Layer 5 of a small transformer language model trained on English Wikipedia (12 layers, counted from 0, width 128).
A neuron's activation on a vector x is SiLU(gate . x) times (in . x), where the dot is the dot product.
The model reads these tokens: "\n" "|" " " "2" "0" "1" "4" " |" " " "SR" "B" " Viktor" " Tro" "ick" "i" " |" " IRL" " Lou" "k"

The vector x that enters this layer's MLP at each token. A number n stands for (n - 500) times 0.011.
0 "\n": 526 252 625 412 404 599 632 737 482 353 379 467 615 365 547 612 402 417 473 298 578 559 345 372 256 330 552 588 170 554 386 481 291 659 479 545 401 324 612 568 428 526 327 632 624 499 260 646 345 265 486 383 514 630 533 359 440 535 437 480 399 521 541 250 515 605 465 689 480 363 460 579 572 781 446 507 445 431 427 430 527 534 638 395 526 375 629 477 357 505 244 421 392 726 463 495 574 79 273 478 400 233 537 575 485 511 645 525 270 541 536 627 630 575 292 550 548 751 555 341 398 392 420 467 462 623 621 520
1 "|": 593 318 584 428 374 513 708 375 481 412 350 313 591 128 518 643 504 475 389 312 652 442 392 375 339 627 627 679 460 579 533 403 546 689 506 544 578 532 602 462 439 644 392 472 546 536 352 679 347 285 434 403 345 463 579 415 541 368 632 553 424 557 487 301 439 437 448 733 486 312 439 457 400 725 501 538 434 465 527 403 485 616 583 500 454 578 629 434 257 377 122 662 476 434 505 527 605 169 330 409 622 575 423 778 408 586 601 535 433 476 459 507 595 592 203 517 472 803 483 513 408 284 446 517 451 609 540 456
2 " ": 581 307 647 350 494 502 635 402 450 451 502 304 453 265 692 627 530 458 303 338 590 551 514 386 395 484 645 599 355 575 607 550 595 665 463 478 447 558 507 653 501 568 440 496 468 463 378 597 337 303 541 382 432 488 377 563 428 500 682 449 341 516 330 340 602 477 473 666 547 344 403 539 356 423 422 653 425 539 410 394 369 466 548 364 554 528 734 357 318 534 117 373 509 490 508 511 819 407 275 540 635 792 458 601 565 514 613 384 369 611 518 605 595 542 296 485 621 994 553 349 355 370 309 445 476 568 575 518
3 "2": 629 327 500 272 427 398 614 441 578 438 400 329 443 281 572 913 566 299 480 366 600 588 516 364 422 529 593 676 506 652 473 562 441 660 503 267 588 577 408 516 670 720 329 420 393 433 218 592 404 300 521 382 530 342 318 526 362 418 543 511 337 432 563 396 736 435 464 509 552 366 436 570 510 212 520 712 470 443 425 257 471 488 764 489 542 447 617 366 361 441 117 538 445 393 503 385 611 423 406 472 725 773 315 573 418 576 612 490 472 658 505 503 391 525 355 538 546 686 325 616 455 375 441 436 647 728 607 443
4 "0": 626 205 617 385 377 426 667 632 573 569 359 452 587 275 580 692 611 497 591 402 485 364 545 439 468 621 464 690 662 760 639 544 484 695 501 370 663 493 287 677 534 616 478 598 611 506 215 634 390 485 493 555 507 438 623 530 278 483 957 532 320 627 397 317 498 590 387 527 519 489 455 515 466 311 356 740 518 420 329 416 232 379 565 454 611 496 623 392 334 478 257 370 354 323 459 447 381 407 350 471 553 606 373 350 595 646 580 399 546 540 637 490 615 635 448 432 568 722 232 485 518 263 480 470 563 815 647 351
5 "1": 690 271 771 504 365 452 724 673 336 602 439 367 638 276 479 792 564 562 432 387 402 279 472 256 457 592 579 507 733 747 673 615 345 552 636 412 645 533 472 664 412 696 572 483 563 359 280 767 282 528 502 428 339 604 439 602 373 506 654 479 417 420 427 507 580 466 703 594 607 334 475 592 616 330 477 520 606 437 354 329 336 504 564 329 686 560 654 367 377 503 193 273 473 316 376 429 459 447 341 385 721 621 431 414 604 556 463 504 503 541 448 578 544 519 367 483 668 594 203 461 529 334 574 613 559 840 559 417
6 "4": 648 302 641 555 523 521 632 667 600 404 420 484 598 392 600 824 534 585 254 566 495 496 431 296 426 455 586 466 624 702 658 377 453 801 658 469 509 566 294 630 584 638 671 687 486 393 471 852 476 512 444 516 329 480 444 652 392 188 650 416 386 472 424 465 559 623 267 525 570 388 325 585 536 365 396 416 425 473 452 311 545 489 439 523 585 692 670 294 298 314 332 576 577 591 562 202 710 280 482 631 789 583 490 442 748 594 494 266 460 627 458 602 596 407 327 475 623 574 414 623 450 390 541 546 631 812 596 420
7 " |": 815 420 564 484 444 464 584 446 578 420 409 461 535 198 671 632 484 505 373 494 569 520 402 392 374 561 671 591 629 564 604 440 502 577 688 518 532 515 486 590 395 599 624 424 555 495 403 724 339 293 490 493 361 525 403 696 334 371 701 490 416 517 471 422 528 361 494 609 565 316 456 494 302 828 502 403 499 502 516 391 631 494 475 534 661 532 624 232 278 412 92 606 500 487 563 376 709 177 430 502 640 597 364 694 644 587 630 416 544 548 410 715 457 543 288 536 523 736 404 593 505 283 468 557 513 644 485 441
8 " ": 672 508 540 480 506 598 588 535 567 414 554 419 445 297 707 570 552 503 266 391 612 552 443 356 380 365 661 577 441 457 580 613 573 696 668 503 355 397 513 757 423 520 578 377 542 531 414 660 292 290 608 449 434 494 368 643 331 428 648 396 323 421 511 429 704 322 370 548 573 313 369 540 331 499 497 570 410 555 533 413 465 408 479 439 641 482 690 321 349 582 161 444 445 502 548 418 812 501 373 552 788 778 429 473 645 567 747 455 396 579 413 722 501 610 338 480 574 920 522 317 389 375 401 559 484 620 437 573
9 "SR": 689 563 535 357 389 489 528 580 635 266 476 442 371 323 556 495 364 775 458 516 707 535 430 317 396 447 744 816 572 259 662 175 616 606 607 319 460 553 454 677 711 418 528 420 655 542 358 477 382 269 544 511 243 410 506 557 356 513 623 444 411 359 366 555 383 469 431 541 510 281 397 286 616 448 338 579 298 478 408 417 347 383 680 439 564 463 528 685 401 487 438 431 303 356 473 422 530 165 438 677 485 648 248 593 511 535 616 481 534 677 361 566 566 550 467 365 582 746 351 530 403 373 785 601 494 666 443 521
10 "B": 673 534 678 397 463 580 775 581 518 356 396 580 454 307 516 559 340 748 439 527 759 726 522 456 406 707 745 569 522 319 597 132 424 575 633 386 432 565 385 644 521 587 380 397 597 375 466 522 342 442 297 413 249 479 563 475 532 422 700 374 508 382 345 561 355 539 446 381 512 388 469 434 592 397 489 495 274 328 356 485 347 460 633 593 554 542 489 540 364 451 442 338 578 272 493 309 686 140 473 540 676 653 429 564 500 586 562 458 504 612 558 646 584 692 549 395 560 734 384 361 496 454 955 610 569 509 344 589
11 " Viktor": 478 573 639 415 396 599 584 544 643 361 440 583 582 441 576 424 315 620 451 683 547 764 422 421 337 325 800 508 541 235 553 212 559 556 519 481 366 556 530 577 465 521 466 442 488 489 382 584 298 571 538 377 304 461 293 518 411 394 653 646 418 539 477 371 292 397 479 553 440 313 276 495 543 462 423 644 231 448 405 668 633 223 420 569 324 559 672 582 437 418 646 475 430 400 404 330 374 159 273 375 600 716 227 658 613 582 575 393 687 662 522 586 406 624 474 510 630 732 564 301 496 461 701 604 729 654 686 467
12 " Tro": 318 614 704 503 252 424 567 682 519 273 434 508 502 365 475 451 348 776 454 668 332 645 588 282 463 365 881 654 656 269 569 358 513 638 580 487 491 538 428 590 576 550 523 461 658 213 445 461 418 484 368 340 428 423 400 480 247 464 692 456 288 586 413 496 300 427 368 327 632 299 259 517 563 410 495 404 333 304 385 524 575 414 373 397 467 470 529 546 521 497 656 491 606 338 567 467 425 197 346 545 821 709 343 556 408 656 594 465 492 751 494 540 627 646 549 600 473 757 461 496 537 469 563 664 603 469 439 345
13 "ick": 450 584 532 495 438 562 494 551 560 396 368 591 546 429 594 569 310 564 570 580 681 808 700 512 329 549 556 598 607 272 345 167 609 629 564 310 372 447 484 677 450 632 504 476 627 380 472 633 313 653 538 444 444 437 399 434 345 332 672 550 336 509 383 501 527 290 432 511 537 450 298 556 480 406 590 489 345 362 467 427 655 360 453 588 500 602 581 294 215 470 780 459 611 408 618 354 605 36 513 353 654 609 438 627 559 483 679 304 693 762 539 527 545 627 453 589 664 762 504 563 518 385 611 451 652 347 381 463
14 "i": 525 723 563 455 390 513 625 472 522 306 309 391 670 369 569 582 324 655 445 520 555 760 666 389 406 435 649 509 610 176 530 95 618 793 576 525 505 392 734 595 486 541 404 477 665 404 412 572 317 588 389 439 549 484 329 706 429 342 629 606 474 658 475 404 512 257 515 270 538 479 417 483 550 463 597 426 399 464 446 603 504 557 423 377 493 644 511 388 402 573 693 387 386 335 492 431 521 63 291 386 637 605 300 397 589 671 671 436 755 691 503 602 446 500 446 588 625 718 490 462 579 430 675 557 637 584 383 453
15 " |": 631 533 601 426 378 487 643 475 620 260 401 509 503 217 620 670 374 408 373 461 590 561 325 468 363 414 712 600 694 439 508 366 513 677 598 462 469 437 488 605 403 544 459 453 575 399 357 590 405 269 473 476 425 434 325 651 497 452 633 539 392 483 491 483 501 351 435 426 548 406 425 435 209 942 597 566 417 513 507 420 484 491 529 487 543 590 714 408 301 451 304 464 356 409 489 271 496 143 438 475 690 607 259 651 597 607 712 447 561 578 444 656 540 514 525 511 542 791 534 584 526 284 508 559 512 574 385 419
16 " IRL": 665 529 645 408 444 469 593 520 556 355 451 290 523 381 692 607 395 748 487 555 657 464 505 383 351 390 709 608 577 530 435 294 719 576 649 385 436 547 570 730 738 588 571 290 736 337 377 568 321 538 586 424 427 483 473 388 377 465 692 603 347 431 517 560 460 450 370 676 523 212 468 368 431 547 397 651 228 335 398 420 520 437 635 320 403 601 505 540 399 417 583 320 610 429 506 455 532 178 420 583 633 636 431 683 630 509 687 552 538 552 411 542 447 558 416 446 508 836 551 468 596 330 843 521 520 629 333 339
17 " Lou": 303 488 611 335 296 576 521 708 589 272 525 619 557 357 482 510 385 691 493 378 587 506 490 400 319 430 709 488 614 175 520 326 759 633 551 330 581 600 514 485 643 562 709 456 586 239 349 737 304 531 556 490 420 494 633 407 450 475 563 669 208 391 483 642 481 344 493 431 529 406 331 508 465 484 513 544 515 470 460 398 757 437 488 483 330 744 532 498 417 337 732 427 454 366 574 462 424 166 253 473 709 700 429 679 752 631 652 371 627 769 496 486 425 557 418 447 639 745 449 467 597 574 617 521 562 495 583 381
18 "k": 440 531 552 531 397 652 458 603 629 488 464 418 586 386 519 590 480 621 415 606 543 606 478 500 304 610 617 728 603 296 589 94 527 572 724 404 372 474 357 505 495 558 553 489 489 381 413 530 410 529 478 403 601 522 354 647 322 520 640 557 338 420 554 499 480 323 532 578 597 475 358 330 452 456 610 315 160 359 432 609 599 395 457 640 623 433 443 484 507 389 742 512 686 551 526 413 651 6 255 370 505 561 362 590 625 534 636 438 726 701 516 532 498 561 532 542 647 757 604 309 332 332 662 430 644 523 226 411

Each question shows the input weights of one neuron of the MLP. A number n stands for (n - 500) times 0.0024.

n163 gate: 443 447 470 585 500 605 485 516 549 513 475 472 439 487 678 513 496 572 545 520 435 396 496 569 471 418 413 399 467 576 506 440 534 452 467 636 507 472 547 489 488 469 514 356 444 663 591 481 482 421 479 384 504 498 520 440 500 537 512 496 464 523 480 490 577 528 535 422 430 526 513 477 462 554 393 555 440 561 498 507 578 511 426 451 526 602 505 488 513 514 530 557 399 398 455 575 567 496 542 516 531 530 463 440 589 606 621 531 490 586 441 459 475 409 537 477 487 476 571 423 445 559 530 607 523 434 548 495
n163 in: 590 553 494 434 449 579 502 489 496 397 433 465 483 462 532 578 417 637 473 543 301 491 522 504 470 462 522 473 523 490 422 422 418 524 502 444 459 494 558 595 438 491 505 296 471 567 575 450 511 588 509 593 502 475 609 410 439 535 464 422 554 549 618 486 466 482 530 507 519 461 415 516 464 524 586 428 426 582 513 535 601 504 423 464 553 502 491 502 426 417 455 388 505 602 449 559 512 540 523 551 559 506 533 500 524 474 524 402 477 525 373 463 470 500 504 504 542 473 493 416 489 571 398 463 411 455 652 437
On which token does it fire most, and how strongly? 8 " ", at about 4.1

n419 gate: 578 504 431 488 538 526 428 493 539 446 560 491 491 449 403 457 574 437 468 473 535 482 436 472 565 477 508 481 454 649 551 551 507 546 380 493 684 440 538 370 586 571 459 374 561 440 547 512 563 504 495 298 451 464 514 537 515 440 505 535 507 552 641 534 477 528 467 424 512 549 593 448 498 491 514 533 509 619 478 371 447 504 455 462 488 528 444 490 589 500 630 589 406 509 491 509 502 409 546 554 430 493 455 455 463 377 496 519 452 520 498 523 541 541 490 482 502 474 582 489 479 495 482 504 489 440 473 543
n419 in: 531 512 454 565 500 541 418 540 469 592 481 523 563 431 372 535 549 436 375 463 544 447 524 420 516 528 546 403 463 548 525 490 623 510 372 504 669 548 537 588 532 498 433 432 506 457 573 460 566 397 438 314 545 548 464 466 539 462 489 502 548 541 570 482 377 599 530 471 496 613 661 466 482 432 477 549 554 502 448 464 396 477 609 635 479 490 568 489 634 572 581 547 457 519 589 605 399 379 480 560 488 517 491 539 538 502 559 523 470 520 491 502 512 492 485 445 529 423 515 429 439 482 448 421 462 494 486 629
It fires most on token 15 " |"

n266 gate: 464 523 506 489 506 461 436 437 432 535 580 565 470 451 515 518 446 533 523 446 561 560 474 456 592 450 560 470 458 478 484 513 590 511 527 606 528 593 455 490 492 407 339 442 528 516 461 475 434 431 425 484 571 585 418 508 632 500 456 437 477 599 386 467 492 588 498 492 364 500 599 477 393 604 563 560 668 500 632 504 492 504 409 445 524 508 658 493 350 489 525 549 521 543 454 405 460 520 534 515 465 494 534 518 595 523 575 448 404 585 571 398 456 508 595 430 559 441 433 462 532 439 409 502 569 511 458 496
n266 in: 525 558 475 478 550 500 469 474 475 435 468 558 401 527 553 513 571 508 550 359 430 443 513 512 488 590 570 537 373 430 502 468 411 572 483 430 398 455 375 615 519 500 611 563 619 429 458 599 487 572 483 596 543 606 528 480 489 451 408 522 487 511 608 505 485 504 575 532 447 482 432 515 427 361 410 507 524 498 466 517 479 466 508 481 406 588 526 544 419 422 464 448 629 540 584 614 472 538 477 458 575 523 426 513 425 421 454 402 504 496 533 452 442 522 496 474 498 457 455 350 401 642 493 534 472 581 489 508
It fires most on token 2 " "

n237 gate: 430 554 531 529 566 551 463 512 490 498 529 425 391 474 515 524 625 510 502 392 611 464 520 414 462 522 491 488 498 562 527 519 431 493 552 452 466 498 480 458 505 502 429 517 397 519 478 505 552 581 512 470 433 543 610 622 513 473 569 536 483 443 414 553 512 352 449 520 451 487 493 485 597 525 500 530 424 428 576 597 598 420 502 476 553 590 487 445 505 566 598 507 463 440 483 515 547 518 539 398 564 440 569 526 564 503 417 485 434 481 540 642 498 504 420 569 568 486 380 502 530 544 532 565 486 532 457 591
n237 in: 532 509 484 547 452 343 515 500 488 541 413 409 531 502 453 550 543 535 564 580 564 590 524 517 606 562 521 478 451 465 545 524 507 470 504 403 446 503 490 432 505 447 483 524 465 563 512 512 616 589 450 475 365 527 509 528 565 425 578 498 546 411 560 365 449 401 488 523 570 537 516 438 543 464 516 405 508 495 448 500 471 514 530 610 562 513 585 531 548 458 576 482 419 623 449 504 620 468 473 585 464 558 528 550 526 344 502 514 527 529 514 523 474 469 598 500 538 469 542 532 552 516 597 495 567 567 373 544
Its two highest activations, in order, are on tokens 10 "B", 18 "k"

n95 gate: 426 512 555 476 558 374 482 509 479 456 491 390 508 504 455 454 612 420 552 519 478 525 606 518 554 485 407 469 513 512 474 472 454 479 583 471 577 588 482 579 478 493 520 591 453 562 455 554 524 496 618 541 466 537 421 578 621 536 734 564 401 474 387 329 583 532 528 508 559 440 453 470 512 627 519 532 522 578 602 455 516 525 479 446 476 486 588 528 460 558 500 541 491 542 542 517 590 561 441 515 465 555 537 477 536 494 412 452 472 451 469 541 532 427 515 429 564 504 375 400 637 549 585 498 413 534 521 491
n95 in: 440 382 500 412 359 572 510 518 586 468 522 551 500 596 631 498 417 452 607 574 553 454 496 392 463 469 403 467 576 592 364 508 455 498 582 522 545 504 404 449 547 575 508 484 484 370 438 553 508 496 529 524 432 519 600 486 594 405 494 449 436 552 420 472 625 444 561 512 520 569 498 535 448 502 514 543 414 484 502 413 589 428 462 435 577 510 404 371 577 563 582 374 535 390 469 439 517 616 555 572 435 488 397 433 494 470 588 556 506 504 504 527 458 633 529 522 482 467 546 540 465 484 555 686 557 456 596 508
On which three tokens does it fire most, strongest first? 4 "0", 5 "1", 6 "4"

n256 gate: 596 498 400 490 512 487 346 420 399 466 348 537 532 514 426 512 466 455 544 534 538 490 573 463 572 359 517 567 519 609 374 516 528 604 526 614 544 432 536 384 317 489 576 435 526 592 517 633 427 431 536 482 490 557 492 544 504 541 485 465 449 569 472 519 453 455 541 436 646 510 456 521 492 365 492 564 485 412 498 602 518 494 397 558 515 530 515 386 524 388 604 508 544 431 521 521 424 544 524 579 578 492 515 598 469 539 473 494 602 601 445 485 437 555 534 539 484 377 559 451 562 468 464 566 506 465 492 539
n256 in: 472 488 522 488 413 469 471 603 447 510 500 566 473 514 500 573 669 466 579 504 750 596 420 573 559 660 591 529 471 506 556 492 502 466 504 444 559 314 531 365 549 504 442 531 461 584 490 528 555 512 494 398 592 533 470 433 475 580 494 528 492 457 530 492 444 464 554 474 484 502 469 565 549 492 510 616 440 464 549 441 486 524 652 524 486 475 636 560 504 462 508 375 496 500 388 550 682 558 473 470 600 424 516 527 601 480 566 357 477 595 564 498 554 523 533 476 510 463 546 598 506 566 573 554 440 556 482 458
It fires most on token 13 "ick"

n491 gate: 563 480 484 421 593 552 460 495 396 587 507 538 470 520 441 534 516 531 551 416 477 470 447 462 527 388 383 505 567 480 413 553 544 444 560 526 466 519 527 530 426 564 591 481 509 438 497 603 454 462 493 590 522 485 533 481 412 561 573 533 446 392 448 460 472 482 559 429 535 557 593 425 519 503 526 447 453 587 475 437 523 481 551 390 410 482 544 628 511 509 524 539 544 541 478 521 529 426 392 517 491 588 454 397 452 529 349 490 466 471 460 433 474 520 493 550 537 425 523 588 364 475 505 431 612 559 516 476
n491 in: 363 543 447 540 439 560 460 438 549 397 500 462 519 595 554 584 525 530 574 437 417 559 553 485 568 429 496 524 564 417 478 490 570 564 510 516 450 444 433 362 478 476 383 361 496 436 636 546 571 452 516 443 555 594 646 522 576 558 496 438 435 612 482 511 546 530 616 552 566 489 535 464 486 456 592 383 572 512 596 500 551 520 476 486 482 575 544 502 368 330 397 516 533 563 521 490 641 470 500 514 512 420 557 488 704 520 491 370 463 479 545 468 466 553 469 361 494 502 442 434 480 490 461 494 536 532 583 577
It fires most on token 17 " Lou"

n379 gate: 470 489 441 396 571 443 523 456 427 491 562 531 416 498 489 545 564 563 421 493 401 562 415 529 466 507 554 471 459 605 478 522 439 437 507 437 442 462 527 602 458 527 446 289 419 629 489 526 571 460 469 523 641 446 524 456 527 443 532 531 567 547 368 454 566 502 493 476 402 500 506 549 380 533 489 476 398 517 468 513 577 412 511 564 536 502 416 531 602 549 424 530 496 566 479 458 562 510 425 442 506 439 511 455 535 619 608 482 504 509 627 553 483 541 520 495 432 599 517 493 370 607 512 482 507 542 489 600
n379 in: 604 572 484 599 541 450 502 371 397 533 504 538 549 407 588 596 447 514 652 504 481 421 567 513 445 348 643 512 513 550 579 427 568 420 366 576 492 516 467 441 547 442 475 557 519 475 518 543 514 587 434 551 423 446 440 465 488 572 506 452 542 562 546 580 510 481 510 522 472 411 611 557 526 553 480 630 635 576 547 408 625 516 496 577 652 527 482 463 552 458 516 406 490 576 496 476 483 489 506 536 412 508 598 514 446 607 464 539 471 533 450 530 540 513 521 565 492 556 444 506 704 440 601 482 534 596 604 478
It fires most on token 7 " |"

n147 gate: 400 579 507 500 594 512 539 543 549 432 554 468 467 582 583 515 471 451 483 464 349 454 548 540 607 412 588 509 500 571 490 457 548 585 447 424 477 470 475 530 500 540 400 534 528 546 348 464 495 535 444 496 479 505 505 596 407 363 538 434 551 493 387 459 460 432 367 415 325 368 493 551 544 573 576 414 528 431 500 504 445 436 509 550 525 447 552 549 455 405 447 445 481 509 490 446 599 512 549 434 467 541 557 506 518 520 421 454 472 442 556 428 500 509 519 462 520 530 496 475 513 563 438 449 529 430 407 476
n147 in: 479 576 473 493 437 473 524 422 532 527 534 511 527 549 456 562 500 514 439 505 443 495 558 554 502 507 593 516 493 524 508 521 584 548 459 552 530 493 405 565 446 696 443 512 483 413 472 489 495 540 634 545 530 431 526 476 569 470 575 486 516 545 461 438 512 437 415 434 322 543 351 568 502 535 585 458 521 454 459 547 491 538 451 451 597 561 456 557 552 451 391 529 455 557 521 535 562 454 583 450 500 477 554 445 459 382 547 465 450 516 517 452 486 522 470 563 653 538 470 440 579 643 440 461 555 491 414 468
On which token does it fire most, and how strongly? 13 "ick", at about 5.4

n69 gate: 517 447 564 430 468 509 438 467 487 508 405 437 375 496 522 635 439 575 644 526 531 451 471 480 553 422 447 424 568 498 482 455 482 524 475 552 489 474 505 380 454 362 486 575 488 446 569 494 423 390 465 496 469 524 493 438 460 560 536 424 362 440 496 677 453 475 537 494 438 555 454 375 600 427 548 425 518 498 351 593 508 564 528 437 491 597 461 469 465 513 564 519 471 587 460 528 435 584 587 464 407 548 498 464 480 539 563 586 433 544 431 498 617 537 460 603 561 512 485 439 435 477 549 465 504 504 446 511
n69 in: 527 441 587 480 606 512 623 502 564 432 491 516 343 635 477 559 489 531 427 413 576 597 509 491 414 474 553 439 455 474 548 500 436 473 489 556 511 489 456 408 422 449 549 505 571 487 456 500 459 548 500 438 405 563 516 447 596 599 412 536 439 477 437 548 444 513 488 547 513 540 474 523 551 551 631 486 575 590 396 665 539 440 505 582 556 435 465 461 498 493 554 531 551 594 528 539 589 535 541 505 505 480 459 507 470 470 534 456 497 607 544 617 532 468 458 498 548 424 502 547 557 426 528 425 521 477 628 583
It fires most on token 10 "B"

n114 gate: 460 479 498 454 550 564 460 484 455 433 592 506 510 523 541 494 367 563 649 396 574 553 473 538 437 530 498 497 506 523 379 573 407 457 563 451 555 451 514 492 525 471 512 423 449 451 503 376 506 567 505 458 422 509 405 502 526 508 425 437 514 526 481 447 513 405 517 513 503 577 382 481 463 470 546 519 483 427 497 445 445 421 523 563 415 517 484 550 465 532 535 596 472 461 489 454 437 476 490 421 552 467 572 412 476 614 490 531 580 516 421 475 441 503 512 448 461 492 519 511 459 461 518 452 460 516 522 475
n114 in: 476 491 316 468 466 482 371 540 610 490 613 576 556 476 514 576 505 503 507 457 495 510 402 489 585 560 570 551 485 468 447 618 530 519 526 478 495 566 548 500 510 614 480 443 498 463 510 394 604 482 420 467 480 467 439 477 485 553 472 498 454 517 447 469 388 523 515 563 548 588 467 470 522 398 505 554 595 503 464 500 502 412 612 595 442 592 550 513 434 564 549 589 498 558 525 522 423 440 475 503 540 480 433 587 557 566 464 482 508 524 455 404 508 587 440 535 550 521 543 441 476 498 473 565 507 508 539 559
On which three tokens does it fire most, strongest first? 11 " Viktor", 13 "ick", 17 " Lou"

n480 gate: 496 607 595 410 440 491 542 532 451 487 451 479 551 570 528 473 489 461 486 443 566 516 463 405 489 479 463 540 476 494 513 502 477 491 498 463 519 567 559 478 502 552 509 542 579 485 533 460 491 584 444 525 434 510 429 378 479 560 474 512 532 389 541 422 480 653 588 491 587 566 447 575 547 645 477 502 459 595 504 500 574 516 586 471 347 469 560 614 476 477 507 620 618 479 464 574 493 500 465 493 462 395 633 475 498 412 398 406 534 551 497 551 518 589 542 547 525 505 646 505 491 474 522 566 477 440 455 486
n480 in: 476 530 451 568 496 615 490 504 532 532 550 522 494 611 600 521 468 613 453 506 475 462 527 648 399 505 506 415 502 460 484 557 514 560 558 530 524 531 551 496 472 585 469 485 595 614 507 439 390 465 549 354 438 458 611 502 509 437 410 356 435 538 493 562 558 508 526 409 576 412 502 511 498 566 446 472 516 580 459 509 515 508 511 443 502 500 515 562 593 511 565 470 573 553 459 517 340 478 629 536 460 472 636 510 441 561 595 553 431 546 379 522 468 592 489 494 439 502 530 422 382 450 450 522 532 435 607 446
It fires most on token 0 "\n"

n396 gate: 498 456 472 500 579 493 424 474 393 423 479 515 475 597 538 427 406 568 540 409 428 642 356 498 490 413 508 517 413 574 502 461 420 477 561 411 504 444 546 594 666 491 619 454 390 572 515 493 483 434 454 515 422 560 478 478 535 436 451 418 528 529 398 504 532 506 526 479 443 550 484 444 538 494 513 504 527 553 544 565 471 448 471 431 577 516 504 460 533 472 578 647 504 575 498 464 548 456 576 504 569 353 591 535 405 386 560 378 480 512 460 550 581 472 517 625 515 510 545 517 461 405 521 604 459 551 483 417
n396 in: 514 488 451 579 488 477 522 523 518 522 484 516 315 488 432 502 520 417 556 463 480 442 542 539 506 515 455 548 521 445 347 459 371 600 439 498 463 496 456 508 550 523 502 463 478 456 333 587 571 611 538 591 406 413 483 602 606 527 502 475 473 527 455 550 426 344 616 535 539 496 548 513 567 585 508 579 517 478 595 575 550 538 423 418 546 500 448 527 459 572 512 364 427 578 610 560 389 502 577 534 588 625 515 532 616 403 504 404 563 516 479 552 598 459 448 556 426 613 525 434 578 454 495 570 494 475 545 516
On which token does it fire most, and how strongly? 13 "ick", at about 2

n417 gate: 470 500 534 426 565 543 449 449 527 537 498 506 536 512 576 576 531 505 458 573 560 492 549 513 502 514 420 570 537 507 569 502 535 524 629 407 475 536 522 487 505 478 483 508 565 441 362 495 511 508 506 479 423 467 486 577 494 518 489 503 468 480 526 464 524 433 552 398 537 433 426 560 613 492 529 513 498 551 532 567 510 469 455 552 414 643 527 553 492 533 572 484 416 397 495 557 461 466 455 576 453 503 541 407 489 524 529 584 467 441 540 375 484 508 601 546 503 520 505 605 551 452 469 521 428 492 620 476
n417 in: 398 502 509 429 564 516 431 385 443 585 380 537 514 649 510 538 488 534 607 514 532 425 500 589 427 463 511 507 521 509 549 556 433 526 541 396 510 507 560 446 441 483 429 445 502 490 425 532 498 475 547 427 530 498 439 617 497 520 553 563 428 503 486 498 417 448 497 468 503 518 505 480 502 446 447 547 592 500 524 497 456 567 486 479 342 608 539 553 472 449 575 556 385 472 470 492 477 485 401 540 500 473 466 507 490 569 561 460 437 542 604 419 379 534 465 551 455 472 519 459 508 507 544 474 357 456 538 485
On which three tokens does it fire most, strongest first? 17 " Lou", 14 "i", 11 " Viktor"

n282 gate: 392 461 487 520 464 536 392 488 560 487 436 548 557 530 504 548 531 560 526 609 520 573 618 577 496 535 656 539 562 491 533 443 625 505 484 556 578 518 519 566 442 453 601 489 588 404 461 557 477 467 567 463 534 469 473 504 516 539 510 471 475 567 491 531 457 429 484 509 577 566 522 562 427 595 468 348 443 480 535 558 597 538 416 588 547 543 470 539 481 534 451 515 525 507 366 373 466 477 496 475 458 500 399 494 486 421 464 502 584 637 507 527 502 425 440 520 430 457 514 525 586 504 646 534 471 500 551 399
n282 in: 472 475 493 526 516 596 470 480 559 535 580 502 557 551 407 510 469 529 455 507 470 551 519 646 489 438 554 498 472 452 478 497 485 519 552 503 599 512 510 572 564 458 572 463 611 465 611 529 470 417 512 456 549 540 512 458 475 512 505 497 565 530 465 559 385 505 524 457 481 583 543 605 437 544 546 437 425 543 542 574 523 521 509 437 493 627 368 487 496 541 419 549 611 502 402 370 545 478 520 432 453 598 481 475 425 442 580 529 493 613 562 544 473 399 555 544 439 399 541 526 575 482 559 438 500 443 579 478
It fires most on token 14 "i"

n168 gate: 407 495 443 385 572 442 467 583 469 507 512 532 603 529 560 466 538 493 482 496 378 525 614 448 513 519 486 470 503 511 437 542 550 402 596 509 586 549 491 487 518 471 429 567 506 321 517 409 560 447 547 574 507 484 463 530 476 486 459 489 425 443 468 544 561 567 452 509 521 446 531 507 502 482 642 463 586 391 538 502 589 500 414 536 425 572 486 514 422 661 402 482 505 426 536 525 620 401 437 601 471 480 547 515 470 603 391 446 578 507 436 567 418 543 481 474 498 506 464 459 521 550 478 416 539 525 511 486
n168 in: 449 486 527 437 372 514 540 458 600 556 442 516 482 536 463 509 441 541 531 529 594 374 424 372 478 535 446 422 568 363 487 507 445 511 480 422 414 433 497 455 510 526 644 429 531 500 486 532 528 423 484 496 490 548 551 472 476 564 457 468 548 500 395 391 465 498 565 585 608 470 546 500 523 476 468 521 382 555 527 597 527 527 425 538 573 552 577 507 424 417 566 478 585 567 558 426 470 509 491 475 462 397 422 513 405 488 442 491 479 533 471 437 567 548 529 575 440 551 498 433 526 589 373 486 495 565 525 502
Its two highest activations, in order, are on tokens 17 " Lou", 12 " Tro"

n150 gate: 418 595 593 456 609 523 525 347 513 593 522 424 504 525 494 491 562 534 555 457 563 476 515 521 455 489 512 439 448 402 456 469 444 491 543 513 493 544 554 619 507 439 559 515 379 491 362 482 557 492 538 602 495 604 456 487 435 380 514 425 585 594 483 451 517 541 520 415 452 477 552 578 539 566 476 463 454 448 513 554 581 453 429 508 475 444 615 538 444 491 580 428 542 487 486 559 609 575 427 633 375 432 527 472 417 520 594 402 523 468 421 518 474 452 473 478 528 418 431 434 406 578 488 424 520 557 448 417
n150 in: 484 440 514 490 459 533 640 536 533 672 442 592 477 514 522 551 494 601 520 305 525 551 518 515 467 504 483 555 457 525 595 388 421 460 679 413 536 568 416 440 585 473 510 496 285 541 502 567 571 564 496 424 504 465 444 506 449 566 587 494 518 502 468 473 506 620 420 496 480 525 517 401 522 579 466 480 486 548 622 494 504 518 512 424 478 350 468 539 538 552 681 541 614 576 434 490 523 575 469 484 611 366 455 408 490 498 462 573 519 417 492 498 350 439 529 419 496 533 492 478 526 411 463 576 486 534 494 442
On which token does it fire most, and how strongly? 13 "ick", at about 0.81